Layer 3 of a small transformer language model trained on English Wikipedia (12 layers, counted from 0, width 128).
Take only the direct path to the model's output, skipping the later layers: a vector added to the residual stream pushes a token's score in proportion to its dot product with that token's output vector.

Output vectors of the tokens that the questions are about. A number n stands for (n - 500) times 0.0032.
"art": 517 483 493 473 692 479 446 436 571 512 544 590 446 571 319 423 525 604 440 603 533 524 520 504 393 504 413 454 376 604 184 379 396 521 577 477 208 759 792 401 833 378 523 471 289 484 400 379 549 678 508 570 505 507 567 344 498 403 578 391 511 454 438 385 333 479 656 534 524 409 486 547 517 451 453 496 649 587 422 361 498 573 584 308 489 489 499 346 607 572 372 533 488 685 543 655 530 508 389 516 622 468 424 427 403 393 652 412 599 675 577 478 690 337 749 590 415 520 639 429 679 317 490 569 538 457 645 393
"a": 452 384 461 438 427 405 456 389 620 530 629 378 457 531 561 567 534 474 416 394 335 544 519 450 574 490 470 470 469 505 448 384 493 629 463 587 489 636 494 444 515 511 426 425 502 584 579 500 561 640 523 273 517 607 608 466 384 376 725 442 448 666 634 513 495 621 563 610 448 555 568 476 507 444 472 438 412 667 567 403 517 566 575 454 530 381 570 530 556 606 503 436 400 451 493 582 495 448 568 532 504 427 473 591 553 549 432 554 408 526 550 500 655 475 475 481 361 376 439 489 490 523 521 545 510 367 506 457
" •": 675 465 505 430 501 477 463 536 579 416 559 606 485 330 422 386 435 342 486 677 699 322 531 370 567 560 339 661 498 529 315 621 575 573 387 629 397 643 725 554 575 433 517 606 337 430 640 481 308 794 575 490 411 589 576 473 563 445 647 463 524 594 648 435 584 649 372 384 689 731 296 515 617 730 436 578 481 397 263 384 405 503 575 451 418 719 566 345 486 455 559 458 718 521 425 492 312 564 219 474 500 644 372 393 414 440 562 290 501 374 391 455 493 407 468 538 544 500 470 431 488 556 561 554 545 548 544 423
"ath": 567 516 448 641 526 540 482 328 446 524 448 823 432 477 351 497 529 503 507 503 551 458 693 496 356 520 365 230 396 574 472 596 604 452 601 607 463 627 712 446 743 419 504 512 576 447 637 463 377 585 623 631 471 570 672 471 548 409 629 643 285 553 584 303 508 455 450 297 490 388 327 547 511 620 464 510 734 428 533 578 416 390 608 572 370 606 580 475 429 551 331 309 536 600 645 439 467 338 222 553 578 443 589 573 529 426 597 492 622 447 502 525 644 420 583 500 358 255 356 506 435 466 434 548 499 353 576 501
"ition": 610 254 643 422 566 678 354 582 440 353 433 530 246 627 503 473 403 290 460 572 710 296 656 578 626 520 563 387 513 497 477 370 489 436 414 417 480 623 326 439 725 410 263 526 528 490 342 467 271 606 336 536 653 619 441 627 738 437 548 685 555 797 599 505 593 503 498 550 427 812 540 539 546 702 463 462 260 378 282 615 418 693 709 652 577 702 705 64 384 455 326 438 573 674 777 349 341 459 448 430 650 515 466 488 373 553 354 373 443 561 695 374 466 533 450 350 584 592 533 349 535 453 515 499 608 421 586 374
" between": 421 433 639 451 444 546 408 465 516 379 484 514 311 400 466 487 563 491 554 655 524 394 402 367 331 491 595 445 526 513 441 533 532 488 432 541 426 570 494 410 524 335 514 593 454 422 503 398 487 677 364 354 417 524 543 523 580 474 491 624 712 583 573 506 531 591 551 514 586 560 460 473 572 569 464 460 436 351 336 663 486 368 577 577 525 520 532 593 363 397 440 539 628 566 537 486 590 355 344 534 394 645 521 326 476 581 454 430 441 555 435 568 531 478 511 415 511 669 697 510 640 647 625 579 567 394 562 511
"tain": 566 480 594 125 638 628 597 457 527 433 689 494 419 418 423 706 240 405 460 504 557 642 446 328 574 518 442 706 583 600 372 396 416 386 510 318 464 694 610 378 778 526 514 509 574 375 699 394 245 467 475 531 614 206 524 451 634 711 350 673 434 564 443 591 645 325 615 489 305 690 548 475 785 600 460 664 573 574 335 418 549 532 878 675 328 648 651 498 576 588 332 341 777 485 368 244 350 383 442 412 532 541 487 452 530 426 389 385 646 602 737 458 491 488 567 29 311 791 445 467 436 676 356 619 609 114 598 238
"|\n": 782 429 279 430 471 810 677 441 650 236 561 670 459 124 571 689 681 228 214 771 473 544 408 429 334 599 398 755 435 660 414 572 330 501 698 403 500 695 728 378 724 290 438 504 609 336 486 646 351 665 504 280 401 462 606 534 723 406 590 427 481 449 501 510 518 581 701 493 458 488 480 400 664 512 675 438 432 212 533 874 618 592 552 388 370 423 434 219 359 295 572 670 730 809 564 475 446 311 428 523 602 543 505 364 413 483 261 276 408 613 373 438 513 487 412 244 557 667 206 596 621 598 510 594 550 427 569 581
"ican": 541 570 583 359 565 574 559 329 664 117 718 667 499 289 646 300 674 75 502 299 546 435 712 299 640 557 488 638 349 484 570 414 660 449 682 296 605 633 713 333 614 349 298 541 319 405 398 446 477 709 250 747 113 615 510 537 500 498 628 440 706 712 564 401 583 649 845 248 385 649 199 432 374 393 391 385 369 504 470 345 560 619 872 479 206 709 681 404 408 264 231 282 586 702 565 589 305 507 374 367 705 471 448 549 219 479 548 407 614 591 641 538 575 467 691 411 314 902 386 675 408 718 602 652 515 509 722 500
"ark": 564 527 328 362 551 550 434 438 546 547 376 717 431 634 309 471 558 554 548 569 507 433 546 720 520 522 439 614 475 504 526 403 408 473 533 647 464 697 562 282 692 545 382 510 292 592 699 477 327 730 454 314 336 280 639 611 381 524 467 571 691 583 405 524 541 693 587 563 456 453 581 602 563 476 455 305 461 470 537 538 534 386 589 629 462 494 486 469 452 513 430 270 546 696 350 501 302 435 508 492 532 606 499 365 311 472 670 485 413 591 518 468 483 356 634 260 444 508 539 479 297 430 454 738 566 477 696 566
"|---|---": 657 493 326 411 455 792 340 503 607 261 607 800 536 327 497 576 620 497 381 567 621 420 479 360 287 596 598 673 505 440 440 703 523 620 551 806 380 549 663 250 550 549 350 535 589 321 443 604 410 733 314 311 216 377 702 492 558 383 570 345 425 408 376 540 664 638 523 423 445 493 235 612 580 553 470 503 435 408 605 454 476 633 815 563 526 511 521 451 563 346 562 441 715 614 658 398 454 558 438 538 593 741 508 462 274 582 568 401 608 428 545 308 613 346 363 276 482 647 543 527 517 509 404 444 408 535 571 158
"gan": 402 410 334 542 520 567 374 700 471 444 463 537 377 277 431 697 308 520 426 448 516 536 360 448 409 526 487 466 498 440 554 609 356 550 476 834 676 691 616 482 777 346 349 485 469 612 647 432 406 522 527 773 431 799 531 388 433 386 363 374 475 665 539 415 345 445 548 504 454 501 499 494 696 759 508 539 512 567 284 675 318 500 624 628 363 432 463 302 518 329 221 539 588 563 576 452 594 482 422 432 690 556 253 469 378 518 269 484 678 421 600 565 591 306 564 505 513 721 607 526 526 414 646 679 481 443 560 435
" would": 522 428 518 497 521 572 460 743 484 293 629 629 399 414 408 506 572 417 483 509 516 540 576 428 553 500 513 468 446 421 502 661 445 465 348 458 477 602 630 370 519 403 285 519 511 453 368 485 513 568 508 488 595 352 709 672 641 533 361 500 580 361 622 416 614 490 539 504 317 602 460 595 495 624 538 562 497 445 523 425 578 367 633 575 391 491 465 560 442 283 621 503 601 632 442 342 453 334 176 463 504 401 437 338 394 613 372 460 534 389 575 570 695 442 656 534 446 766 510 537 687 509 614 740 473 417 584 330
"ue": 552 362 507 336 594 430 346 596 638 524 439 590 565 382 469 545 687 571 357 457 510 311 513 503 734 550 704 681 404 551 179 522 475 473 572 567 613 720 642 533 695 657 322 500 555 472 546 687 302 432 516 356 417 348 588 414 765 394 338 577 498 486 744 359 443 628 582 451 430 584 534 439 518 319 323 385 470 622 675 589 446 535 573 298 460 568 433 268 552 323 474 525 521 492 520 395 344 266 575 540 416 565 441 357 438 359 548 519 580 501 490 533 545 598 749 366 602 570 637 471 569 437 609 504 515 241 721 347
"ax": 468 520 460 416 616 565 502 599 528 451 750 501 398 527 337 581 475 405 452 620 475 345 704 514 620 530 466 549 464 556 452 534 413 534 568 713 465 637 531 490 603 363 590 516 401 639 429 442 426 754 376 392 271 449 599 498 485 241 552 513 431 512 517 412 595 540 524 432 379 603 347 485 480 486 398 536 514 526 703 336 513 612 497 512 563 566 681 489 533 535 246 337 618 597 323 453 277 539 498 483 529 531 378 442 457 420 545 519 703 394 604 388 662 217 627 403 437 495 428 751 763 457 530 240 607 515 526 539
"rict": 612 265 328 524 400 451 542 435 627 345 669 735 570 515 584 421 416 463 528 633 408 473 555 562 668 524 426 811 615 362 307 415 448 631 405 519 429 761 659 398 804 499 400 564 338 475 576 412 212 619 486 502 385 602 481 477 472 543 443 491 502 642 610 399 552 515 579 545 495 484 326 758 597 686 356 498 492 593 248 673 571 531 788 598 394 450 495 327 271 330 440 471 600 777 475 510 561 578 478 314 341 490 324 545 257 623 378 348 530 645 640 192 726 366 518 411 419 403 508 432 562 448 645 462 454 494 768 337
"ased": 636 303 451 346 505 533 574 675 448 571 526 402 373 442 499 314 512 407 410 467 437 494 220 483 363 555 457 723 144 480 470 607 220 606 681 693 485 597 603 264 904 152 238 521 529 335 591 367 354 494 621 453 504 599 499 569 524 637 479 449 657 507 590 452 483 742 383 439 469 378 253 519 646 646 459 571 582 419 345 477 422 432 731 645 270 606 712 461 628 307 319 600 679 612 574 541 360 770 301 510 528 349 508 340 547 410 631 506 654 516 631 687 675 244 456 376 518 384 572 540 557 634 725 742 666 225 630 458
"ld": 464 225 453 394 517 466 470 584 435 271 439 721 426 428 184 524 538 526 564 414 673 353 620 474 158 540 269 446 468 464 486 410 548 695 461 565 509 749 630 318 753 564 457 527 648 527 535 621 522 470 461 466 646 476 526 448 505 615 494 409 506 639 633 334 300 651 682 406 377 441 308 680 638 324 530 578 630 498 446 443 652 509 582 481 360 623 524 453 622 572 569 480 590 528 595 264 560 659 287 291 431 427 459 335 475 620 524 404 543 773 585 310 446 467 598 284 659 557 530 760 714 261 515 642 490 545 454 399
"ather": 471 591 295 281 446 517 457 477 543 573 890 568 542 306 443 404 527 609 297 339 546 567 470 656 444 531 487 378 509 544 579 640 467 601 537 631 395 648 704 257 782 381 521 528 439 435 534 486 251 505 451 589 404 476 534 603 683 645 419 456 439 367 667 178 445 693 648 51 447 459 608 709 780 557 480 579 461 636 300 525 598 467 766 300 391 625 595 608 566 597 241 312 595 678 646 481 504 511 292 543 399 497 412 604 394 289 526 552 704 496 268 446 688 395 566 464 480 458 438 726 687 431 415 418 617 139 608 249
"ury": 481 327 589 479 468 470 526 590 558 273 582 700 541 474 358 552 531 371 345 679 730 340 416 283 618 527 473 410 680 354 348 641 292 438 503 589 418 860 645 274 880 341 459 593 125 450 561 597 258 471 519 522 505 310 599 450 486 620 482 461 592 652 579 283 291 731 665 377 557 524 531 560 566 420 464 401 557 714 334 511 537 277 558 627 574 456 604 282 506 476 372 538 476 644 519 196 507 609 454 464 338 416 523 678 495 673 574 469 696 550 869 526 409 567 577 343 487 552 313 594 493 530 517 327 488 418 600 571

Each question shows what one neuron of this layer's MLP adds at an activation of 1. A number n stands for (n - 500) times 0.00065.

n69: 398 658 505 547 704 727 393 555 619 434 491 349 402 721 626 469 659 381 602 524 540 587 610 432 579 583 451 540 450 469 659 417 412 461 379 473 516 504 523 506 627 435 475 583 615 513 561 377 287 465 462 442 677 497 414 581 456 444 484 555 570 389 441 327 480 457 409 380 511 504 549 544 605 486 487 479 498 510 520 469 276 539 450 637 530 646 440 435 405 448 605 519 518 526 375 410 649 507 604 657 600 452 607 458 412 589 557 410 449 449 634 534 535 233 486 600 510 568 411 454 427 508 589 429 651 272 449 634
Pushed down most: "ld"

n459: 393 547 488 364 514 431 313 709 541 486 472 418 606 695 683 540 408 594 427 363 541 525 602 310 469 558 115 386 527 562 378 710 591 451 316 372 438 451 545 360 478 372 516 345 340 484 410 510 616 354 558 553 548 369 565 579 566 362 375 389 618 505 386 426 643 621 604 416 594 269 431 550 770 526 616 578 467 502 671 376 326 503 508 539 530 564 423 579 420 533 477 526 550 731 373 445 686 587 452 722 508 700 547 566 428 724 432 323 540 449 417 426 665 296 543 573 551 550 562 466 537 329 656 500 549 695 494 599
Which of these tokens does it push up most? " would"

n265: 540 637 417 487 532 335 447 305 437 567 749 579 587 641 518 567 495 418 278 416 687 480 439 440 458 358 503 458 427 486 412 354 368 535 329 410 477 500 536 588 522 329 503 429 386 470 358 415 639 444 546 564 443 458 503 300 569 528 649 444 589 482 565 511 530 459 631 569 649 366 530 550 446 496 528 467 516 518 397 585 443 417 421 405 566 654 621 565 386 569 609 551 502 534 401 545 592 513 537 511 359 551 542 670 569 490 597 421 322 509 482 462 339 653 582 528 434 329 393 539 423 598 596 272 460 619 574 610
Which of these tokens does it push up most? "ury"

n147: 547 511 453 454 405 446 414 451 579 527 527 405 370 309 326 524 489 462 540 534 400 491 476 521 470 513 608 487 551 562 691 375 523 412 530 330 478 710 493 372 640 554 633 472 558 379 562 465 409 684 556 452 406 551 493 535 491 505 568 580 414 411 518 288 523 423 593 467 282 300 569 472 607 612 340 598 464 579 473 659 585 540 476 500 460 466 497 635 416 575 428 725 497 425 646 417 640 540 595 363 470 445 390 335 470 505 503 541 533 588 502 539 488 597 276 510 560 571 443 657 524 554 587 466 468 372 477 546
Pushed down most: " •"

n367: 531 285 471 386 556 565 384 588 455 352 529 472 663 451 701 640 565 451 490 511 186 441 625 451 411 489 423 570 359 371 474 593 513 455 546 607 599 422 601 709 339 343 628 366 680 631 642 626 369 553 645 427 415 470 581 530 669 471 509 572 327 659 457 483 526 443 546 440 458 587 444 273 527 444 673 772 554 470 408 514 356 390 637 347 382 494 688 683 475 506 599 320 607 476 279 491 398 628 451 625 378 588 557 381 548 532 387 258 489 358 547 490 495 415 550 633 312 361 623 446 537 605 564 590 346 563 563 784
Which of these tokens does it push up most? " •"

n121: 511 390 606 354 491 453 604 606 522 609 411 526 636 590 692 297 393 478 471 376 402 406 516 600 439 557 475 524 426 597 344 451 408 710 447 447 585 475 619 518 594 445 680 464 542 446 568 420 369 455 678 445 646 512 718 591 554 596 498 269 367 402 631 569 390 512 446 598 734 532 553 745 530 431 425 506 385 349 501 604 334 434 366 464 186 467 589 366 544 364 409 409 491 471 505 485 473 587 425 511 558 547 453 539 668 515 249 452 398 474 409 527 610 406 396 559 451 489 542 452 767 506 544 758 351 603 491 258
Which of these tokens does it push up most? "ased"

n503: 387 527 473 391 487 548 471 718 612 698 487 594 458 552 692 473 372 371 631 249 476 473 584 399 503 464 473 422 552 366 591 496 381 411 657 415 570 624 485 322 508 406 468 622 559 390 402 399 463 341 748 604 493 500 260 549 626 525 411 497 225 346 251 467 562 344 551 488 436 552 515 596 393 472 373 517 621 526 517 665 281 601 356 562 609 479 484 466 560 587 566 444 436 486 502 418 492 594 515 625 544 496 513 470 470 464 583 561 553 404 441 553 551 655 527 546 628 462 488 613 536 469 668 515 479 467 515 470
Pushed down most: " •"

n396: 405 549 430 529 291 373 457 317 318 542 417 607 538 377 550 546 606 305 613 413 452 471 512 410 536 603 463 474 598 663 743 383 436 387 632 352 628 272 431 622 495 559 529 415 491 417 548 520 781 579 433 697 405 659 465 442 516 252 469 486 549 527 369 496 387 719 618 447 553 412 397 634 441 483 596 481 683 390 388 452 455 547 555 421 561 461 529 386 409 428 619 516 466 733 574 641 470 697 552 462 477 538 572 542 475 598 527 319 559 396 341 454 486 629 536 431 532 609 590 607 334 442 595 485 607 509 565 455
Which of these tokens does it push up most? "ican"

n139: 553 545 664 597 568 724 802 599 590 443 695 593 675 413 350 627 612 533 379 446 646 595 527 411 332 721 427 640 425 490 617 493 355 666 467 455 524 470 540 432 491 402 610 602 507 454 504 569 471 452 341 345 547 609 529 554 580 466 685 360 353 474 390 494 498 459 554 431 625 396 445 497 456 634 638 368 521 577 567 538 554 576 486 474 320 444 472 489 580 452 499 310 393 438 378 650 613 436 639 730 631 405 382 254 399 410 749 486 446 590 347 371 393 676 557 688 318 635 398 487 697 450 437 411 503 472 237 435
Pushed down most: "ition"

n46: 480 429 453 478 537 569 463 602 565 573 446 588 446 808 584 396 471 577 625 672 405 317 614 435 456 400 497 331 434 474 338 688 427 506 484 428 408 522 424 543 474 359 611 498 457 397 499 503 508 640 505 700 616 434 520 610 668 415 643 627 522 378 517 447 635 503 359 451 516 469 486 545 487 703 451 504 554 328 371 529 533 498 324 582 527 485 531 627 480 503 636 360 436 553 418 496 586 477 326 432 446 793 452 421 248 623 536 466 634 450 495 767 200 272 361 568 517 489 572 412 511 236 417 428 597 600 613 547
Which of these tokens does it push up most? " •"

n496: 432 677 376 481 553 471 535 415 604 459 594 278 671 734 373 622 362 612 547 577 530 597 585 433 420 513 519 488 713 543 539 174 594 540 496 420 657 333 520 329 553 462 619 543 610 423 662 450 572 500 357 524 432 408 529 502 530 697 538 569 435 366 412 297 412 611 368 514 421 498 754 524 560 631 464 492 598 430 489 579 629 306 616 314 447 584 601 568 464 191 464 463 493 601 369 499 649 521 571 479 396 476 493 567 684 550 279 542 606 460 338 330 664 680 541 402 387 413 538 528 622 384 603 378 488 429 476 529
Which of these tokens does it push up most? "ather"

n394: 704 302 588 635 565 457 396 559 746 562 407 575 687 465 588 618 406 389 682 382 512 414 562 645 441 508 502 473 610 445 162 451 679 282 447 410 553 424 457 462 464 421 501 426 661 608 418 664 599 404 628 528 459 460 453 531 505 613 468 515 383 527 598 464 712 589 385 430 460 541 504 445 543 601 534 484 459 375 442 603 290 413 507 487 448 476 597 563 393 474 510 460 520 428 620 545 476 297 451 429 632 600 520 551 489 475 538 468 580 541 567 593 470 396 509 573 616 367 435 651 321 414 520 363 547 530 509 375
Pushed down most: "art"

n186: 536 663 411 535 378 575 437 529 403 455 572 713 565 529 551 578 379 463 474 594 495 434 479 620 683 357 466 474 440 548 606 507 471 533 228 532 546 452 624 482 438 787 604 562 586 537 471 509 480 578 544 663 580 429 537 580 591 495 442 469 393 440 527 345 361 459 380 611 559 566 489 370 462 492 521 567 499 454 472 572 399 506 485 607 326 485 370 495 447 456 385 430 588 546 581 514 533 518 441 390 425 569 544 405 412 595 519 413 563 540 623 524 640 427 542 577 469 464 607 434 526 550 567 339 427 709 571 537
Which of these tokens does it push up most? "rict"

n48: 453 675 483 409 671 576 542 565 716 575 353 568 562 625 365 532 432 399 461 586 506 420 300 594 535 419 331 502 435 498 382 665 405 433 451 563 643 468 337 583 557 703 468 615 662 320 533 409 431 491 504 364 683 518 422 423 497 540 342 495 420 649 536 437 512 535 529 644 335 535 465 499 575 417 575 560 426 483 517 453 473 476 521 411 662 353 454 466 425 564 610 361 391 450 488 489 587 668 490 482 682 677 704 470 544 481 471 431 591 498 461 527 557 518 453 502 619 491 585 678 528 686 368 522 421 381 540 412
Which two tokens does it push up most, strongest first? "tain", "ue"

n374: 322 627 519 335 515 617 435 578 320 495 470 517 445 480 641 684 378 559 572 509 697 435 637 403 417 575 468 531 654 433 695 363 389 463 535 490 469 375 689 553 509 288 378 285 487 511 458 591 436 586 544 478 369 492 285 582 647 373 509 700 513 591 553 425 337 505 410 348 424 492 390 580 603 351 668 503 701 491 477 453 505 343 542 437 429 462 601 443 700 577 252 311 500 668 505 511 424 537 640 357 456 588 500 431 481 514 698 352 547 337 571 351 579 302 363 553 572 388 428 638 369 449 477 528 416 538 426 527
Which of these tokens does it push up most? "ax"

n339: 534 563 399 494 564 559 549 687 326 465 539 676 311 503 679 357 437 426 345 568 465 574 343 359 671 565 826 366 212 431 475 505 620 562 508 417 525 487 567 500 701 399 629 574 415 631 455 465 816 560 418 420 379 369 491 482 609 568 558 383 364 631 300 448 490 618 335 556 421 408 498 380 591 650 553 593 501 348 484 496 571 498 539 520 495 481 397 392 671 680 513 378 588 426 440 575 421 461 710 460 652 642 520 554 701 461 475 509 533 664 453 417 480 525 404 388 548 599 574 503 495 412 396 522 460 507 538 424
Pushed down most: "rict"

n163: 579 389 409 471 396 448 374 363 413 322 574 554 577 463 556 554 357 548 555 671 569 468 366 638 563 477 345 554 418 353 443 535 559 567 716 500 551 584 523 489 416 457 439 554 574 462 336 659 549 503 635 338 656 511 484 476 530 537 503 492 482 266 640 550 716 420 666 460 452 612 634 542 616 543 420 526 528 594 658 486 503 551 331 518 541 446 601 364 483 457 360 589 613 410 664 579 641 364 572 557 378 473 447 607 418 544 551 522 423 417 412 521 605 470 290 385 370 435 482 562 453 371 486 432 443 554 521 423
Which three tokens does it push up most, strongest first? "|\n", "|---|---", "rict"

n401: 449 457 372 557 548 424 694 377 731 631 659 405 457 516 713 619 563 625 500 399 398 537 477 423 591 562 517 567 553 550 418 411 517 501 432 469 452 630 349 537 374 526 221 377 429 600 464 660 679 594 496 509 668 678 446 551 474 462 556 404 571 610 474 592 500 647 481 536 471 473 599 555 419 391 415 527 330 574 500 633 505 550 588 589 441 514 538 369 532 605 583 523 516 412 467 568 498 419 336 450 457 461 588 633 666 442 649 471 503 682 414 505 281 655 420 294 393 457 433 369 559 598 434 504 240 567 380 536
Which of these tokens does it push up most? "a"

n450: 405 535 571 398 632 370 410 619 602 602 555 418 390 492 751 516 490 508 531 285 508 444 521 579 488 323 553 456 509 425 332 620 551 682 477 559 323 393 454 500 621 450 567 343 692 569 384 450 305 675 389 536 698 418 613 553 635 572 404 547 529 592 661 568 260 432 522 549 500 549 550 534 614 687 414 455 488 368 417 629 442 406 551 393 450 560 457 529 459 545 495 578 396 475 549 566 499 531 474 520 432 562 615 484 646 511 504 576 416 504 559 511 562 433 601 552 422 663 387 432 519 516 721 718 529 589 586 428
Which of these tokens does it push up most? "ition"

n360: 472 640 609 363 655 467 577 461 560 506 579 531 580 520 647 459 389 181 539 546 634 417 278 628 417 469 258 472 436 446 497 481 524 561 377 400 455 433 353 516 611 523 550 342 425 404 536 222 542 643 402 407 598 518 401 485 605 406 442 625 563 441 740 316 511 422 493 683 341 566 459 601 486 423 586 440 722 314 444 644 468 677 431 434 565 586 553 443 466 785 455 431 557 591 490 334 478 443 556 514 426 503 453 340 512 502 595 574 605 459 432 462 382 436 541 421 501 520 471 576 469 438 574 575 651 588 545 537
Pushed down most: "|---|---"

n264: 181 480 430 387 483 586 335 613 647 504 343 571 323 470 523 505 491 533 547 619 501 454 402 589 450 472 509 416 635 475 692 547 351 530 709 406 359 504 621 322 293 519 426 479 454 553 737 662 333 491 633 525 603 405 569 610 354 500 447 372 489 534 375 631 579 610 492 291 499 447 389 383 472 479 498 317 347 563 679 439 366 378 551 426 445 549 458 559 615 571 517 354 462 498 554 621 584 452 478 600 499 604 314 376 431 498 614 372 329 542 572 471 314 680 506 656 398 421 569 550 375 623 646 540 712 689 563 330
Which of these tokens does it push up most? "ark"

n344: 442 497 460 534 645 518 318 663 570 503 581 655 378 439 610 464 469 531 576 387 607 453 375 584 484 549 426 444 566 601 623 405 251 278 674 521 531 270 282 348 495 409 592 695 432 426 366 326 597 417 560 472 364 465 666 579 527 323 509 583 327 520 366 382 472 600 320 488 601 405 408 529 516 553 537 385 536 418 487 654 485 537 439 275 568 466 701 595 483 598 479 415 527 413 464 424 486 766 557 414 596 574 357 317 538 435 546 640 610 616 510 482 399 445 593 499 680 481 320 570 559 530 553 570 483 665 583 410
Which of these tokens does it push up most? "ax"

n109: 381 367 488 483 469 396 700 530 367 436 553 528 472 517 613 512 449 431 586 570 624 610 529 461 769 556 441 446 521 588 524 513 389 252 628 404 604 586 545 288 601 622 446 436 486 510 341 583 421 508 461 317 485 393 437 609 599 363 231 619 342 677 373 485 368 419 435 469 490 635 496 504 457 452 354 448 467 530 516 474 313 535 562 363 563 515 459 437 716 643 525 536 574 565 589 667 487 561 486 566 499 601 552 581 555 498 497 474 535 505 482 249 350 435 478 527 437 534 578 598 529 395 496 567 590 533 406 562
Which of these tokens does it push up most? "ition"

n303: 526 507 585 511 372 384 417 443 369 462 563 652 446 601 434 478 585 626 528 348 596 543 471 577 588 548 492 329 441 583 583 426 590 496 275 510 663 515 630 593 521 311 568 424 512 425 450 479 404 550 366 425 453 495 466 393 548 449 412 290 568 483 421 533 522 523 461 411 713 333 640 487 518 529 559 341 498 343 563 418 624 603 535 486 510 570 360 393 613 488 468 343 352 665 609 496 606 511 623 294 632 374 471 497 558 560 437 532 722 674 303 569 480 446 550 557 567 458 511 462 451 474 393 434 467 543 330 479
Which of these tokens does it push up most? "ather"

n299: 630 497 616 512 400 463 425 306 329 559 541 559 332 440 484 436 325 413 450 724 390 409 575 405 655 489 540 502 420 514 585 598 399 510 669 444 387 542 442 407 446 584 380 523 234 572 358 525 323 323 544 537 556 513 641 508 278 640 492 568 480 511 458 628 516 332 620 509 481 546 315 637 643 418 487 402 396 623 510 614 614 404 767 449 396 545 442 359 704 210 447 722 509 514 657 629 412 554 605 418 485 521 512 655 444 700 761 589 375 418 569 521 461 290 374 560 461 590 447 639 549 563 408 668 351 430 294 556
Which of these tokens does it push up most? "ican"

n316: 536 553 482 500 654 529 343 634 393 520 500 572 493 440 428 409 321 652 570 449 643 628 604 628 413 589 511 664 357 586 297 446 446 447 468 414 440 504 467 520 578 444 396 429 437 533 496 630 551 553 425 607 648 408 418 592 505 473 562 469 488 513 535 506 448 481 553 575 475 537 706 426 411 406 602 548 550 646 467 367 458 370 505 389 475 638 403 403 640 499 483 620 476 455 485 612 492 598 499 463 566 401 478 610 668 560 606 639 587 320 619 331 390 577 650 621 372 564 457 645 352 359 538 492 690 618 439 398
Which of these tokens does it push up most? "art"

n407: 550 367 668 544 628 521 480 573 492 488 381 594 521 605 384 653 437 326 410 542 399 445 417 451 568 616 476 709 456 579 314 511 477 546 610 543 456 528 513 506 517 660 541 737 221 547 598 384 399 652 677 527 610 573 330 492 559 614 671 538 458 512 448 616 460 378 692 431 709 604 450 591 465 362 491 652 448 496 293 635 549 518 602 402 601 269 502 501 569 445 466 544 515 421 620 544 552 535 561 577 378 413 582 577 577 582 523 701 404 473 366 439 632 502 523 440 335 566 507 521 605 532 713 446 393 479 631 409
Which two tokens does it push up most, strongest first? "rict", "ury"

n197: 392 606 480 526 567 426 668 671 468 444 518 453 423 460 435 557 682 321 548 727 575 625 399 466 433 462 507 413 413 445 451 508 537 566 432 556 649 305 511 421 585 436 474 529 360 625 648 548 444 495 417 358 394 427 421 670 410 587 363 413 569 454 533 551 366 499 564 698 404 416 392 427 579 820 430 563 447 421 517 494 590 529 557 518 522 428 540 610 613 572 498 336 525 335 515 548 526 417 400 632 418 552 525 496 534 568 337 537 325 510 432 469 423 463 442 547 485 502 462 458 437 551 450 446 390 675 553 539
Pushed down most: "ue"

n506: 610 455 572 415 554 637 444 572 775 378 390 639 402 510 474 395 562 613 498 332 508 599 539 515 371 646 411 671 466 399 524 384 474 503 495 418 324 414 465 337 599 754 554 395 586 489 458 478 466 449 710 569 589 521 635 583 563 742 659 444 528 400 646 141 521 405 386 381 506 566 450 405 627 552 592 468 558 425 171 513 452 374 528 428 543 383 418 447 369 713 400 540 392 552 443 445 544 484 382 587 541 689 441 487 565 417 487 684 454 348 345 483 371 357 576 666 224 528 778 495 514 698 448 523 524 203 498 335
Which of these tokens does it push up most? "ather"

n180: 590 511 437 513 483 511 490 573 544 617 441 422 305 580 727 444 377 568 443 637 321 474 529 452 615 477 357 507 436 438 570 522 354 393 473 616 494 497 443 591 598 452 649 415 485 569 334 477 637 640 538 482 621 495 378 518 514 596 572 494 423 671 418 370 518 360 489 463 529 508 488 644 351 438 536 491 659 603 540 555 401 383 320 418 471 649 481 527 545 716 427 630 345 469 560 526 629 606 438 542 565 594 427 469 369 373 510 408 525 637 550 343 443 565 519 529 695 575 550 525 511 528 313 429 563 270 332 533
Which of these tokens does it push up most? "art"

n7: 445 554 510 514 772 480 344 583 506 603 480 595 511 382 308 417 468 363 749 387 662 508 426 539 473 466 466 406 491 697 622 483 572 610 634 577 418 451 516 405 440 505 527 466 519 329 346 387 478 491 519 494 524 662 535 737 628 354 514 425 441 566 677 563 480 453 390 646 565 360 591 628 478 665 478 633 570 541 535 447 469 340 392 552 490 515 553 608 574 665 716 511 668 394 560 558 293 673 643 525 479 423 538 640 478 375 375 528 577 414 607 357 595 461 541 446 366 512 442 377 547 505 373 661 462 390 697 434
Pushed down most: "|\n"

n0: 409 549 330 490 471 312 475 511 508 436 412 569 518 481 604 353 423 336 459 350 435 634 406 659 273 643 386 526 461 343 633 545 648 467 398 674 586 543 550 467 407 613 506 625 413 510 613 486 407 429 700 420 456 403 530 396 376 593 363 538 391 631 604 411 619 658 563 499 683 722 538 559 491 516 575 507 606 477 486 399 494 528 458 496 348 580 482 372 740 553 425 555 504 391 499 622 454 649 426 561 329 615 639 597 605 437 372 514 610 557 395 424 393 698 440 521 676 582 589 481 503 320 431 524 369 497 380 635
Which of these tokens does it push up most? "ld"

n399: 580 195 514 465 580 707 611 556 254 393 613 383 590 519 352 351 672 440 509 375 579 568 278 574 417 533 700 423 495 629 455 631 724 425 466 313 417 697 450 381 671 366 584 519 698 504 399 266 454 493 450 368 488 502 525 488 784 311 503 588 650 475 449 405 553 446 449 722 751 525 704 440 390 582 488 502 546 345 471 529 421 538 479 562 384 574 557 645 478 440 513 622 570 607 526 684 484 347 467 575 413 207 401 487 477 482 432 722 564 372 542 575 315 513 225 496 322 565 314 467 524 485 559 779 599 336 592 433
Which two tokens does it push up most, strongest first? "ased", "|\n"

n76: 531 468 514 438 571 453 442 603 597 501 399 369 522 574 557 619 452 583 541 512 548 649 551 573 543 505 459 628 398 547 398 630 443 534 538 317 447 437 516 592 606 592 333 515 538 613 522 557 473 601 494 381 421 399 507 619 539 387 485 460 491 598 503 389 500 417 500 379 566 361 553 591 450 525 535 554 492 634 462 582 421 616 437 374 570 452 598 514 485 632 458 453 403 442 449 598 566 648 375 405 555 366 340 606 511 564 571 351 652 614 557 545 521 422 402 707 518 453 545 446 340 401 500 551 369 362 422 468
Which of these tokens does it push up most? "art"